Layer 10 of a small transformer language model trained on English Wikipedia (16 layers, counted from 0, width 64).
In attention head 1, each number of a token's query is one row of weights dot the token's vector x. The head spreads its attention over the tokens so far by the softmax of query dot key.

Query weights of the head. A number n stands for n times 0.003.
q0: -172 159 42 -6 70 83 -126 13 97 -69 111 -1 34 -33 28 58 -40 -72 39 98 -50 -139 -134 -43 17 -21 -126 -86 -10 3 -5 29 -61 -28 95 114 -51 113 93 117 -160 44 -5 55 -38 -34 -12 -17 36 -157 8 138 -94 -48 -122 -37 -38 51 26 57 187 -108 -183 127
q1: -71 150 58 -80 191 75 4 1 280 -200 225 -99 -50 21 55 41 114 -261 -175 191 -25 -269 4 23 143 142 -20 -6 -26 -60 -186 -189 163 -49 46 159 -31 -42 -62 2 48 57 184 -72 -88 11 -66 -61 -104 -12 -60 213 -60 -119 -141 21 85 84 63 82 86 -94 28 150
q2: 55 27 -196 -13 86 85 56 71 28 170 -84 -68 30 98 97 -2 52 69 -77 128 -22 -7 61 118 145 67 16 57 -23 -117 -186 -10 -119 -54 132 -60 -85 -81 74 127 -174 108 -4 -30 87 -40 -32 -111 202 166 225 -39 125 12 26 -73 0 -30 59 32 90 -99 -13 -10
q3: -130 6 -13 260 -158 -88 106 -107 -24 -53 120 47 -47 -35 118 -51 307 164 97 -212 2 -166 -47 57 -103 73 -73 -75 -231 -29 -25 -228 65 122 93 -7 158 -60 34 19 -90 -105 -111 172 -41 24 -58 125 -83 -19 -120 -74 117 124 -49 -83 7 72 45 -16 147 157 -40 10
q4: 120 -3 183 -9 43 -291 -37 -15 -86 -68 -16 -37 131 -65 -251 -14 -190 184 187 113 -29 232 70 -81 -186 190 -241 -41 125 282 285 91 -59 18 -120 146 107 -117 73 -221 122 -48 2 43 -180 30 -73 31 -70 -7 -40 -154 -131 150 160 73 -83 253 11 -113 -106 -224 -181 -98
q5: -80 -69 -81 110 161 -181 -13 -358 -96 -44 -28 31 -205 -117 57 96 -30 -35 324 -69 169 211 -142 87 -150 83 -14 222 210 174 221 21 -150 44 -50 -70 177 -239 74 50 -33 -192 -45 -49 -449 -14 81 -157 -55 -149 208 -49 134 17 -62 -105 -65 -186 98 -139 158 -106 -154 33
q6: -21 116 -92 206 -151 300 -121 -25 -88 112 -53 -41 -7 148 14 53 136 125 259 10 92 14 -71 81 -231 32 43 -52 -140 96 38 71 142 190 -29 167 161 -23 -46 17 77 -188 203 127 -81 45 -81 -1 -41 143 162 -141 -217 217 -91 -5 112 -136 159 -150 -183 -82 17 -81
q7: -19 18 69 73 11 75 -113 -183 -137 105 -146 55 -190 71 -7 127 66 52 298 -133 60 65 -74 342 -158 189 4 164 32 -252 51 6 -108 166 -176 -183 47 -229 134 22 -123 -28 260 -74 -317 -7 14 181 23 -243 119 -4 141 164 22 -65 -127 -257 -135 -82 -56 -83 41 -43
q8: -16 93 -21 203 -159 135 53 -139 51 -111 2 14 -268 151 58 -53 -123 291 305 46 151 97 12 254 -53 -72 57 41 197 235 -35 -255 -12 64 -100 56 124 28 249 166 224 139 -169 -219 -479 -68 13 384 105 -337 42 -139 -23 -165 -61 -76 -34 -135 -67 25 -37 -69 -395 -30
q9: -56 -95 174 152 -30 26 195 -221 -53 34 -286 0 -83 181 30 51 134 -58 -120 -165 5 -28 86 67 -126 -145 59 -80 -73 77 110 -74 -155 138 -117 -118 -32 81 162 -294 -111 172 154 132 107 5 131 -53 78 -38 -18 42 -99 110 101 -196 -81 21 -8 -43 -45 42 198 -56
q10: 88 -75 -153 77 -19 42 -61 -120 248 270 53 106 -89 -166 175 -184 240 3 -109 -165 176 -124 -213 -38 10 129 102 -261 -63 173 -39 85 -93 145 -85 -168 -136 -150 -98 -25 -13 130 89 66 189 26 -317 5 -46 319 249 -74 130 38 -54 -123 107 29 -108 80 56 178 227 174
q11: -14 46 149 56 -9 59 -31 -53 178 -185 -83 -314 -112 264 -144 95 -109 20 -153 22 -309 -159 84 148 59 22 -111 -140 -66 5 34 -73 219 -182 -60 -107 -87 72 -32 229 32 115 85 192 54 1 85 162 37 67 -75 279 72 117 -121 -167 -109 -46 -25 51 -170 -60 -72 3
q12: -268 157 124 14 184 -62 -109 -112 152 43 131 1 -98 -180 152 167 123 -73 -127 -34 -30 -77 206 -74 22 67 70 13 -84 -142 -52 -98 -58 168 -184 -49 158 -1 -147 -145 -157 82 58 211 129 -89 322 99 69 102 98 -79 39 76 155 47 11 -35 -314 8 -148 -12 71 218
q13: 11 -293 -218 43 203 -68 150 64 -89 13 52 -175 92 -23 -98 72 142 -19 7 176 -77 -145 56 94 325 -35 35 270 -67 -313 -88 140 76 -125 -11 149 -65 19 -214 196 -203 -47 73 64 0 6 -101 -273 -51 232 -78 29 45 111 120 -69 -2 152 80 19 3 52 -25 -211
q14: 136 153 -82 187 -181 9 -79 -347 -92 -54 0 -119 -106 -238 -89 245 200 58 55 -17 -9 -31 225 -1 -1 29 -84 64 -59 -53 -26 -97 65 -41 -90 128 214 -20 -115 -116 -119 229 -3 5 13 -103 -102 -75 -8 -9 -342 61 63 -70 92 152 -38 -181 160 -9 -90 -30 -23 -117
q15: -110 43 51 205 -46 -16 11 186 234 -17 43 -13 175 -166 -43 -86 -71 58 139 13 34 54 18 -5 -117 -42 -61 -161 -96 81 4 -180 -4 35 113 -142 -173 -8 84 218 74 -246 260 95 90 150 -162 63 101 -13 309 -136 66 185 -109 -40 50 -129 248 -137 145 -79 50 198
q16: -192 65 -95 -115 -52 80 -7 -98 -24 64 180 -159 -110 51 50 -34 249 13 114 -443 -52 20 50 -179 -69 177 14 21 -68 -21 125 71 92 89 233 250 369 97 -55 -19 -48 -40 37 108 -217 -66 -21 109 111 -78 9 -346 1 237 -17 -79 10 -84 82 9 130 163 -193 -25
q17: -168 56 -177 38 -94 -95 -33 62 -41 171 46 -138 -108 51 320 194 306 16 -57 -131 172 -195 -103 94 -98 161 -118 21 30 -218 -178 12 59 134 117 -55 -22 -42 9 43 30 -74 70 49 -40 10 -187 60 136 10 60 -211 1 9 121 186 21 -41 -63 50 165 221 -276 -198
q18: -201 16 -77 -102 -82 232 55 -154 -108 -3 257 -39 -77 77 32 -57 135 34 131 -267 248 144 47 -37 -72 178 -58 109 -33 -147 178 1 -116 28 203 68 216 208 -107 -33 -188 -53 -52 64 -160 -44 -185 219 48 -83 -80 -77 88 277 -15 -5 26 41 156 133 282 167 -153 78
q19: 134 -97 25 -64 4 -273 -1 -21 87 -30 -9 40 -130 -22 -261 126 -18 82 47 63 -142 -222 46 -76 -251 -21 179 -239 -13 25 4 249 221 10 -89 143 -33 82 18 11 258 -21 74 92 90 -24 -95 -154 -113 227 -75 -1 8 56 -17 194 -24 57 -146 -96 -197 -44 112 -62
q20: -27 90 124 -44 306 -99 28 -4 134 -28 -148 5 195 65 -40 224 -127 -154 -276 221 -138 147 111 -149 159 -407 70 -98 31 24 66 29 -118 71 195 -101 -92 -209 106 -176 245 32 248 134 309 -88 -45 -175 -20 -118 38 26 -20 -164 65 71 110 132 121 -44 -130 113 91 -43
q21: 226 191 -2 -28 -36 -10 -22 64 136 129 69 83 281 -2 -132 43 -201 97 -174 186 -154 -29 -31 -172 75 -192 -184 -138 18 53 213 59 -37 -61 -14 -17 -167 102 -27 -112 262 -112 -34 136 131 53 -69 -62 22 16 159 -23 -76 -122 25 26 -44 -48 34 -140 -230 122 -37 113
q22: 5 -145 25 66 -7 -6 149 -33 -162 -195 195 -44 -45 67 -416 -117 -137 43 -63 -181 108 44 126 -121 -265 67 -176 90 -120 -63 134 -32 -138 61 148 -341 -30 62 53 -154 -19 -33 24 -92 27 -173 32 97 83 0 8 136 -124 -53 131 -202 -22 192 95 -15 289 -30 -2 -19
q23: -191 -71 -161 -72 190 241 -54 -220 -56 75 18 29 -107 -119 82 -35 -78 -45 46 -320 259 68 -223 253 -201 177 -65 187 -101 -69 8 -62 -401 97 1 -86 74 136 -100 100 -129 -133 56 -30 -199 -259 -14 1 194 -47 269 -41 157 432 -99 -400 -221 -92 -144 -235 137 103 -11 245
q24: -217 30 43 -210 -4 37 -28 74 -238 -31 -152 408 227 131 25 160 -3 -120 -24 -72 -26 -47 19 -263 102 -130 -23 -69 46 -69 72 -4 -35 11 62 -92 -46 97 21 31 -209 -23 68 -146 182 26 -68 80 -67 -375 -107 105 -229 -145 53 -47 -4 -133 129 62 -52 226 81 -70
q25: -112 -157 -19 -59 -81 -172 170 -246 -50 -30 -40 22 -79 108 -107 -40 150 53 119 54 -102 -103 155 -66 -76 -30 -208 165 -72 -8 132 40 -91 -103 -13 -242 49 98 25 -105 -177 153 70 -97 -200 13 -105 -146 -50 81 -6 -129 -145 70 6 -233 -61 142 35 -46 192 22 -73 180
q26: -13 -113 60 184 14 -148 55 -38 62 -63 -172 133 169 -41 228 312 -189 91 120 -14 -90 6 -244 -83 89 -141 48 -39 -176 -63 -18 -306 152 -86 80 0 -140 -14 111 -73 7 -42 182 4 199 33 224 -57 -107 -4 -307 165 -115 94 -57 -150 298 113 -7 84 14 247 -134 82
q27: 234 100 158 -43 279 -95 64 61 12 36 -55 3 43 -199 -76 28 -215 -33 156 45 108 70 61 -91 68 73 -1 110 -98 -265 35 40 -175 54 4 18 156 -93 -91 -78 112 -257 102 1 -38 37 161 -83 39 83 -202 -3 -145 27 141 96 -60 148 -41 -28 -119 -129 99 -30
q28: -189 9 -4 68 69 -149 -112 -2 -102 -13 -264 111 -298 -46 39 2 84 -80 87 49 -109 112 -84 -57 -131 -114 -269 86 -111 67 52 -135 23 81 55 -38 -72 -190 104 126 22 -17 190 -161 -22 -246 57 -88 -59 -83 -152 43 -151 -83 96 -92 179 -113 53 75 -20 116 35 19
q29: 247 -37 111 127 -93 155 -50 -21 -184 33 98 249 208 303 69 154 -65 -10 88 -130 98 7 -186 -19 -57 80 43 -202 78 155 -118 46 6 167 -62 -38 -251 -302 76 -236 -7 12 89 113 -56 97 -24 58 -6 -1 -6 -247 157 -11 -123 33 -82 -125 27 -52 -46 235 11 221
q30: -94 -145 -19 136 4 -82 236 60 67 137 -92 -25 38 -66 147 134 -2 -94 -63 98 -81 1 -42 -163 -41 28 266 15 -228 -25 -128 -103 -72 66 20 -90 -88 130 -127 101 -18 -41 -49 -111 157 121 -139 -77 -177 -62 -167 -196 -77 48 -119 -240 41 82 10 23 -76 13 146 31
q31: 81 50 -57 112 -11 179 24 -248 222 5 -5 -139 -267 -260 -116 -8 0 122 -32 63 28 171 142 -92 -56 -93 -93 98 24 151 51 -38 -40 -20 -42 113 231 -201 -57 124 -38 54 70 73 -108 -145 122 -28 19 21 -37 60 -33 -31 -55 -191 -5 110 44 -46 -235 121 -174 14

Each question shows a short text with each token's key, already scaled and adjusted for position as the last token sees it. A number n stands for n times 0.00047.

Then comes the last token's vector x. A number n stands for n times 0.0088.

0 " in": 100 -60 -153 21 94 -14 -43 -246 4 -43 -48 108 16 71 15 -14 57 62 75 206 49 182 115 -172 117 -66 131 -100 98 109 48 -117
1 " L": -16 -36 -199 11 74 -48 -61 -221 71 -122 45 108 23 143 84 31 162 -52 -4 168 78 214 -14 -111 112 52 169 -110 35 -21 48 -38
2 "en": -52 -68 -165 48 31 42 -43 -215 -1 -69 209 135 14 77 92 139 80 -31 -28 89 34 179 -48 -85 165 -84 238 -37 48 -40 19 -61
3 "o": -90 -13 -125 36 8 30 9 -239 50 -28 85 177 -3 128 -17 122 27 -14 -50 86 13 141 6 -88 178 -19 306 -68 37 -97 47 -93
4 "ir": -58 5 -137 -19 38 38 -20 -191 81 -20 81 145 46 130 49 25 -51 -69 -65 31 4 114 26 -83 81 -124 373 -58 158 -13 15 -73
5 " City": 23 20 -42 -24 101 -10 -103 -224 19 -19 -44 144 94 28 41 86 -42 -38 -85 39 -8 94 54 -104 29 -171 340 -94 30 -1 177 -94
x: 18 4 119 -38 -47 -288 81 33 32 -46 76 -113 97 -239 -121 -51 -7 -50 -36 1 -61 62 390 -50 -213 -110 60 -76 -11 43 -88 -70 159 -154 55 149 -92 48 7 -112 58 -80 -179 -13 -30 50 25 -7 -29 41 -91 -74 -3 -41 -131 105 9 114 14 -13 62 -116 60 -32
Which token does the last token look at most? 1 " L"

0 " l": 114 -88 -166 53 57 -4 -53 -270 111 -233 20 120 -38 111 120 121 44 -2 117 147 45 225 -75 -121 171 -28 294 -168 164 -53 -47 91
1 "ength": 45 -132 -172 23 149 33 58 -352 -14 -51 41 162 73 89 46 150 65 58 2 134 19 226 3 -135 181 -233 231 -96 118 95 -41 -103
2 ",": -7 -125 -192 -163 179 -49 85 -301 68 -131 -192 181 66 69 -181 43 101 28 -29 134 54 221 68 -218 113 -44 26 -140 105 122 -27 -82
3 " it": -69 -6 -167 -66 172 -45 9 -383 -37 -205 -223 67 -34 -50 -78 187 -6 -47 -71 189 64 208 92 -185 174 28 117 75 10 -39 -4 76
4 " is": -46 2 -130 -154 113 -21 67 -426 -1 -87 -105 105 -54 -74 -21 50 -82 -59 -183 137 146 202 176 -253 100 -37 77 -110 8 88 -6 96
5 " a": 63 96 27 -212 131 -88 9 -386 67 -288 -159 69 -81 -19 24 58 -48 3 -119 85 159 269 82 -181 73 18 84 -36 33 -16 -64 -82
x: 193 3 -30 -184 -79 -79 -308 -32 55 -99 -216 62 63 38 -39 -108 -54 -31 -146 157 177 36 222 -183 -51 -4 67 -187 39 76 -38 -123 -17 55 264 174 -30 193 74 -130 -159 -42 6 8 39 38 101 -71 115 79 38 -43 -24 -220 33 22 -7 82 9 -21 -40 33 -38 -71
Which token does the last token look at most? 4 " is"

0 "ains": 83 -24 -120 42 66 46 -32 -322 -15 -32 -37 148 -14 58 -6 35 -19 46 95 85 30 113 66 -167 118 -97 232 -97 79 -69 92 -58
1 " National": 7 -39 -100 -6 65 21 -74 -266 -58 37 -48 126 16 59 -94 25 93 29 11 147 16 116 76 -164 134 -113 237 -75 -108 39 134 -90
2 " Park": -86 -59 -116 17 62 -32 -79 -254 -6 27 21 242 40 106 25 36 63 -51 -26 119 17 104 30 -112 104 -122 228 -95 21 -24 133 -110
3 ".": -48 -38 -106 -17 66 10 -45 -250 -10 -101 -118 226 88 33 -96 127 8 -74 -22 127 33 126 55 -168 20 -95 106 -120 13 121 144 -53
4 " The": 9 48 -69 -134 157 -39 -74 -279 -10 -122 -210 29 -75 -80 -117 47 -34 -41 -85 137 91 146 39 -145 9 64 100 97 43 -76 52 -27
5 " high": 68 35 -35 -151 96 -25 -54 -293 -28 -97 -47 156 -7 45 24 77 -49 -72 -115 120 76 206 10 -102 111 -69 127 -49 94 86 58 -122
x: 115 42 91 -110 223 -186 -90 30 180 -105 -166 -105 110 64 -136 -64 -164 -79 -100 38 7 -30 41 -5 -62 -31 135 -257 -19 107 -42 -162 285 -27 225 168 -133 99 -69 -89 -111 20 -43 -129 -48 -2 -131 -51 91 -67 -33 -73 -91 -154 -88 134 -100 78 83 -143 -121 22 24 -24
Which token does the last token look at most? 4 " The"

0 "ing": 97 -43 -145 13 127 38 1 -342 34 -37 -56 172 22 95 -9 -24 -5 60 95 143 55 138 80 -124 162 -88 221 -69 86 -10 -25 -94
1 " d": 4 -46 -149 39 48 -35 -20 -221 38 -149 -63 124 -19 161 175 71 101 -25 39 130 67 181 -24 -125 76 8 274 -173 87 -73 -49 36
2 "i": -27 -21 -130 8 -6 -8 12 -204 34 -183 30 174 66 77 8 55 48 -43 -20 133 69 197 -74 -72 265 -24 276 -129 17 -22 -97 63
3 "at": -86 -47 -166 -2 60 9 2 -209 -7 -62 90 159 51 236 32 -83 -2 -22 -66 124 32 167 54 -128 224 -87 223 -69 88 -40 -69 -105
4 "rib": -64 -47 -76 25 1 27 -12 -191 51 -10 73 87 -28 268 33 -27 -31 -59 -54 38 -19 111 -50 -110 186 -154 358 -97 126 -40 -25 -59
5 "es": -17 -3 -92 -81 90 5 13 -264 48 -40 -72 108 36 119 7 72 -120 -114 -134 60 19 142 87 -173 148 -150 253 -126 160 -4 38 -32
x: -96 -7 149 -51 -10 -401 -43 106 -91 -47 -34 -207 110 -97 -62 -128 -68 96 114 40 -57 118 192 -229 38 -113 59 34 93 121 55 -17 175 -127 128 74 9 77 -72 28 6 -54 -84 -88 -152 -2 124 -16 -60 22 -27 -181 -11 -12 -59 6 115 96 110 -5 -21 129 -43 28
Which token does the last token look at most? 1 " d"

0 " a": 44 -64 -106 -19 128 2 -1 -302 8 -178 -143 84 -21 20 -13 33 59 -26 8 181 47 213 83 -151 80 0 75 12 34 -35 -5 -95
1 "way": 9 -58 -162 12 110 19 3 -285 25 -89 -99 112 13 79 -74 63 107 7 31 134 79 177 46 -93 227 -40 70 -16 49 44 -14 -113
2 " from": -45 -99 -156 -54 130 -10 6 -257 43 -61 -115 121 -15 -44 -26 50 81 -28 -42 171 59 117 138 -131 102 -33 112 -144 111 120 -2 12
3 " ch": -98 3 -146 9 32 -29 -25 -248 -1 -148 -14 135 -84 151 94 29 -19 -22 -74 131 72 213 -30 -105 126 -5 186 -62 62 4 -32 -66
4 "a": -83 24 -95 -29 31 -3 -1 -223 48 -143 78 117 41 141 11 54 -55 -39 -127 82 50 165 -54 -55 197 -17 260 -25 16 -134 -30 19
5 "os": 22 -3 -72 -12 31 -9 23 -245 26 -73 39 97 5 188 58 74 -81 -57 -111 95 34 151 44 -142 125 -145 224 -136 100 -41 0 -44
x: 108 98 -2 -96 -87 -277 58 -16 -52 -103 -128 -256 174 -139 -103 15 -121 138 24 55 -5 101 154 -270 20 -146 118 -75 -74 145 95 140 44 -21 -44 38 66 19 -95 -28 -9 -189 -171 -47 -123 56 55 -49 -100 -9 -3 -53 19 -73 -70 10 214 161 76 20 -98 88 -146 41
Which token does the last token look at most, and with what share of its attention? 0 " a", with about 40%

0 ");": 29 -21 -22 16 5 3 -43 -296 -35 -164 -42 227 -169 -86 -133 61 9 -24 18 66 33 145 58 -137 62 52 19 -158 -66 -7 17 49
1 " B": -15 -41 -177 34 67 -46 -19 -260 29 -131 68 165 -44 119 105 35 107 -45 -5 128 69 189 -23 -121 89 35 118 -108 31 -94 41 -12
2 "eg": -80 -93 -147 25 54 2 38 -241 39 -9 127 159 -15 229 50 51 67 -27 -62 129 9 157 -12 -83 162 -36 167 -39 52 -8 15 -33
3 "in": -74 -55 -102 -3 54 -46 33 -157 75 2 157 247 75 221 9 -65 41 -38 -24 61 24 70 30 -63 104 -35 249 10 100 -35 -52 -116
4 " S": -35 40 -89 -32 11 -53 17 -212 42 -99 49 151 33 205 144 -50 -123 -14 -156 121 98 152 50 -95 54 -9 177 -106 49 -15 81 -51
5 "R": 69 63 -24 -18 3 -54 14 -236 58 -49 108 243 114 138 106 92 -56 16 -79 144 68 102 -35 -41 167 -66 114 -118 -54 -90 61 11
x: -37 156 -3 -37 3 6 -11 29 25 -66 90 -95 15 -365 -129 7 75 -149 -57 181 -53 -154 113 -111 -42 -71 34 -160 111 -58 76 206 -27 -158 51 93 -32 -4 21 -38 -170 -202 -53 45 99 -32 -16 -147 -80 7 -67 -182 -119 -50 197 127 7 160 52 73 8 -47 70 15
Which token does the last token look at most, and with what share of its attention? 1 " B", with about 30%

0 "ight": 57 -37 -96 33 84 25 -67 -228 -3 -57 -82 161 43 69 -21 95 7 34 67 99 15 111 42 -116 166 -64 240 -74 67 18 -33 -78
1 "y": 53 -37 -116 14 57 38 -47 -215 23 -108 -60 176 10 80 -46 81 42 1 49 99 18 77 58 -103 132 -93 270 -55 76 -32 41 -62
2 " st": -40 -27 -118 46 41 -9 -3 -245 -2 -156 -102 99 -31 118 88 94 56 -24 -22 91 64 134 -19 -82 118 -42 215 -111 37 -48 -56 52
3 "ring": -70 -26 -120 -95 121 4 51 -245 88 -91 -78 96 23 76 -35 -39 33 -32 -67 28 123 89 47 -60 181 -132 96 -100 131 25 -103 -38
4 " sl": -27 28 -107 -21 18 -33 11 -226 10 -135 24 81 -91 117 85 5 -80 -23 -118 128 71 163 -28 -93 106 55 207 -62 92 -101 -36 36
5 "it": 12 38 -83 -40 73 -17 35 -209 56 -4 104 118 15 117 61 46 -78 -55 -94 54 51 103 -1 -58 196 -155 193 -24 82 -99 -136 -31
x: 352 38 -33 -33 1 -322 60 106 -4 -125 -114 -74 140 -144 -26 74 5 117 -120 243 -122 -202 -13 28 -146 -203 147 17 82 219 65 121 49 -137 39 -73 20 122 8 -4 59 -63 30 -49 46 -77 5 -18 -94 -62 11 42 29 -79 42 33 -19 8 28 -4 -73 147 -4 53
Which token does the last token look at most, and with what share of its attention? 4 " sl", with about 50%

0 "side": 80 -58 -116 20 116 24 -65 -249 4 -39 -39 140 -11 -5 6 33 10 61 79 111 23 94 81 -93 109 -100 231 -83 76 -25 17 -55
1 " the": 0 -53 -129 -12 117 18 -33 -246 -4 -108 -153 83 -44 25 -66 33 57 -26 17 167 45 143 76 -142 59 8 172 -28 21 -34 33 -65
2 " n": -86 1 -135 -16 68 -9 20 -219 48 -139 -19 44 -28 166 115 -59 28 -26 -24 107 89 155 -1 -107 94 -12 170 -100 80 -55 43 -54
3 "orm": -44 -62 -103 -47 28 15 -22 -209 -17 -105 -7 84 -38 132 -86 -127 -8 -27 -44 71 2 134 -21 -110 235 -98 166 -38 77 -19 12 -58
4 "al": -59 -23 -105 -124 95 11 -22 -189 68 -121 -68 129 -8 74 -65 -35 -38 -67 -50 50 53 111 51 -66 162 -107 184 -52 112 -32 -91 -100
5 " r": 68 52 -68 -51 -1 -29 12 -202 17 -131 -36 166 10 110 40 25 -38 28 -119 132 65 159 -13 -107 118 8 149 -150 95 -45 -69 -6
x: 92 98 56 -78 22 -67 -128 125 40 -92 -126 -11 67 -208 12 -13 1 -179 -47 126 83 95 24 -264 29 21 -35 -102 69 64 26 33 23 -133 266 109 -191 115 99 -47 -101 -89 -54 7 123 141 -134 -180 -34 -99 13 -28 -28 -55 55 83 233 329 0 -55 113 82 -126 11
Which token does the last token look at most? 1 " the"

0 "her": 74 -53 -109 -31 86 45 -30 -301 2 -86 -69 158 4 62 -17 67 15 55 93 100 -14 160 69 -155 169 -110 314 -90 62 -34 -46 -95
1 "ly": 37 -68 -177 -52 129 39 -23 -308 2 -112 -80 123 6 -10 -59 93 75 16 35 140 40 146 119 -173 136 -74 278 -88 50 6 38 -31
2 " to": -72 -115 -175 -116 155 18 -28 -291 -4 -70 -151 67 -39 -63 -19 122 59 -48 -65 163 78 207 130 -163 76 -28 183 -84 60 30 13 22
3 " term": -69 -40 -139 -114 106 53 -63 -294 28 -156 -110 112 -73 20 -11 42 -57 -92 -77 89 51 163 25 -89 193 -91 262 -132 95 12 -38 -28
4 "in": -36 24 -106 -72 85 6 -12 -219 64 -172 15 168 11 130 -30 8 -73 -37 -110 49 81 187 -4 -67 212 51 290 -134 53 -25 -168 -67
5 "ate": -15 21 -72 -112 93 0 30 -346 51 -76 -161 96 -17 87 59 -1 -81 -76 -153 48 77 165 77 -121 122 -77 194 -123 142 57 -36 -121
x: -26 71 -24 -42 -36 -380 66 53 54 20 -34 -124 64 110 -142 -21 -154 23 -8 -15 121 89 237 -167 -30 -99 15 -30 116 200 54 -74 174 -174 102 -22 -38 131 -75 -33 -18 -83 -17 -54 15 -37 145 -22 85 24 26 -127 0 -132 65 156 -21 171 38 -20 -66 124 -148 16
Which token does the last token look at most, and with what share of its attention? 2 " to", with about 40%

0 " a": 53 -77 -127 -23 153 2 -1 -360 9 -212 -170 101 -25 24 -16 39 70 -31 9 216 56 254 98 -180 95 0 89 14 40 -41 -6 -113
1 " second": -27 -69 -161 -1 154 14 -92 -338 -27 -217 -94 129 -27 18 -10 98 88 14 19 157 78 206 35 -110 232 -89 164 -43 42 -50 -4 -98
2 " inter": -109 -74 -132 -56 62 21 -28 -280 -14 -202 -33 250 -15 122 50 48 62 -42 -35 163 69 227 21 -69 199 13 180 -89 153 71 -72 -78
3 "ch": -131 -19 -171 -17 91 -37 -27 -210 50 -148 1 167 -58 214 76 -27 -43 -43 -112 113 52 236 -13 -76 210 -10 242 -86 70 -33 -156 -135
4 "ange": -74 26 -93 -8 85 18 62 -280 49 -40 -112 220 58 114 -16 72 -14 -75 -71 57 27 84 45 -63 223 -167 334 -166 69 -74 -93 -80
5 " with": 37 68 -59 -194 149 -26 3 -310 17 -125 -156 152 -51 -66 27 69 -80 -96 -181 81 134 168 140 -153 79 -129 153 -139 96 16 14 0
x: 101 18 -75 -52 -52 -206 -6 -16 107 83 39 -34 64 -104 -148 -24 -165 90 -100 -13 111 59 204 -185 76 5 -58 15 141 122 -15 45 216 -218 181 13 -87 136 105 -81 -160 -47 75 -151 42 231 -36 1 85 -13 44 -62 -34 -231 -12 -78 -77 87 156 14 236 178 -39 2
Which token does the last token look at most, and with what share of its attention? 0 " a", with about 30%

0 "ated": 61 -10 -97 -39 88 50 -25 -359 28 -97 -148 110 -5 40 -24 37 -30 88 66 111 -4 144 59 -153 207 -73 147 -64 109 12 -40 -101
1 " e": -1 -15 -112 -42 68 -33 -8 -277 77 -227 -60 44 -2 156 -12 -13 53 -11 17 131 32 243 -8 -168 111 43 157 -95 159 19 -39 -69
2 "ast": -40 -101 -136 -29 122 12 -42 -296 -22 -65 -27 191 -27 26 -46 72 67 -27 26 136 28 169 65 -116 196 -136 180 -68 107 22 -2 -100
3 "–": -28 -5 -134 -26 161 -32 -90 -215 2 -164 -115 219 28 50 -85 12 -62 -19 6 94 36 120 44 -166 144 -145 127 -206 32 -17 76 -90
4 "w": -49 -31 -151 -12 65 -50 4 -209 21 -124 -18 157 -97 134 56 86 -143 -40 -160 169 62 221 -25 -103 127 95 119 -90 112 99 -55 -67
5 "est": 33 98 -105 -96 83 -60 -3 -212 47 23 12 209 26 22 19 171 -91 -97 -90 96 27 102 -4 -26 139 -94 284 -118 142 -43 -69 -115
x: 257 77 52 -17 51 -366 -145 218 40 69 100 75 123 -15 152 79 -1 -136 -75 -153 -203 -9 183 -68 -112 -89 40 -142 52 69 6 -51 149 -126 108 48 -30 -27 -2 -8 59 139 13 -47 -34 119 75 -10 63 -85 -109 -105 -181 -137 -38 -31 -9 15 -10 -56 -96 6 -52 99
Which token does the last token look at most? 4 "w"

0 "b": 37 -32 -116 61 34 25 -15 -158 15 -12 -14 138 52 108 21 42 5 33 91 52 20 90 -24 -131 129 -71 179 -41 155 18 22 7
1 "ines": 66 -41 -74 17 43 9 24 -222 -17 -10 -3 156 28 69 -16 52 34 31 5 57 21 59 56 -81 149 -123 190 -49 77 22 49 -24
2 " in": -56 -63 -125 -48 80 -19 -30 -198 -3 -39 -106 58 36 0 -11 -2 50 -11 -29 148 62 125 107 -137 53 -43 91 -100 44 94 36 -45
3 "-y": -76 -1 -81 -53 65 -72 -1 -212 -37 -57 -23 56 27 20 69 -16 -26 -1 -82 109 74 137 14 -175 95 30 77 62 46 41 106 -92
4 "our": -18 -23 -62 -83 112 7 -70 -194 15 -147 -46 78 4 -15 -50 79 -50 -66 -65 65 53 135 37 -66 126 -45 153 -40 55 14 -23 -82
5 "-f": 90 37 -48 -70 66 -49 -36 -183 9 -94 -31 73 30 76 68 47 -48 -12 -129 105 52 169 1 -98 135 -4 83 -83 83 21 -64 -7
x: 112 46 1 11 121 1 -172 85 89 -114 -97 105 232 -180 -69 -15 -111 -164 -125 -65 69 -21 31 -185 41 -19 80 -208 111 10 -15 118 196 -25 410 -8 -142 76 -40 24 18 -80 22 -106 94 193 -7 -57 29 12 29 87 -56 -24 -92 264 8 230 46 -64 -94 11 61 40
Which token does the last token look at most? 3 "-y"

0 "ong": 81 -54 -123 42 66 37 57 -236 41 -21 93 157 67 136 34 11 11 66 50 88 45 105 42 -70 83 -65 233 -43 154 -6 27 -28
1 " T": 4 -26 -156 16 29 -52 53 -231 39 -63 44 140 70 181 103 -24 106 -36 -23 115 77 159 13 -113 76 26 167 -78 54 -33 27 -42
2 "all": -43 -53 -167 21 58 38 -32 -207 34 -46 55 175 36 140 -50 -10 87 -22 -11 118 64 120 59 -98 102 -107 223 -50 70 48 3 -33
3 " S": -113 29 -136 -5 20 -19 19 -211 25 -103 41 149 25 158 101 39 -33 -31 -111 130 93 161 35 -97 88 -6 165 -95 39 -17 60 -46
4 "un": -43 -6 -83 -12 4 20 18 -206 -37 -14 66 173 119 89 -17 59 -106 -70 -81 115 44 84 50 -130 120 -154 195 -111 -14 34 59 -83
5 "sh": 84 22 -82 -23 10 -35 18 -137 16 6 166 98 -28 130 21 -19 -120 -30 -191 135 97 127 12 -33 89 99 232 -94 -9 67 -46 -58
x: 158 71 -61 -208 20 16 -92 -19 -48 -179 93 6 -13 37 0 47 -63 -20 -80 -36 -6 -136 -9 -52 171 76 63 -134 79 155 134 -37 233 -25 -14 -124 -138 -196 3 8 -20 136 -88 39 196 113 95 27 -5 192 -69 -58 -49 36 31 26 301 354 -138 97 -288 139 -46 -15
Which token does the last token look at most? 4 "un"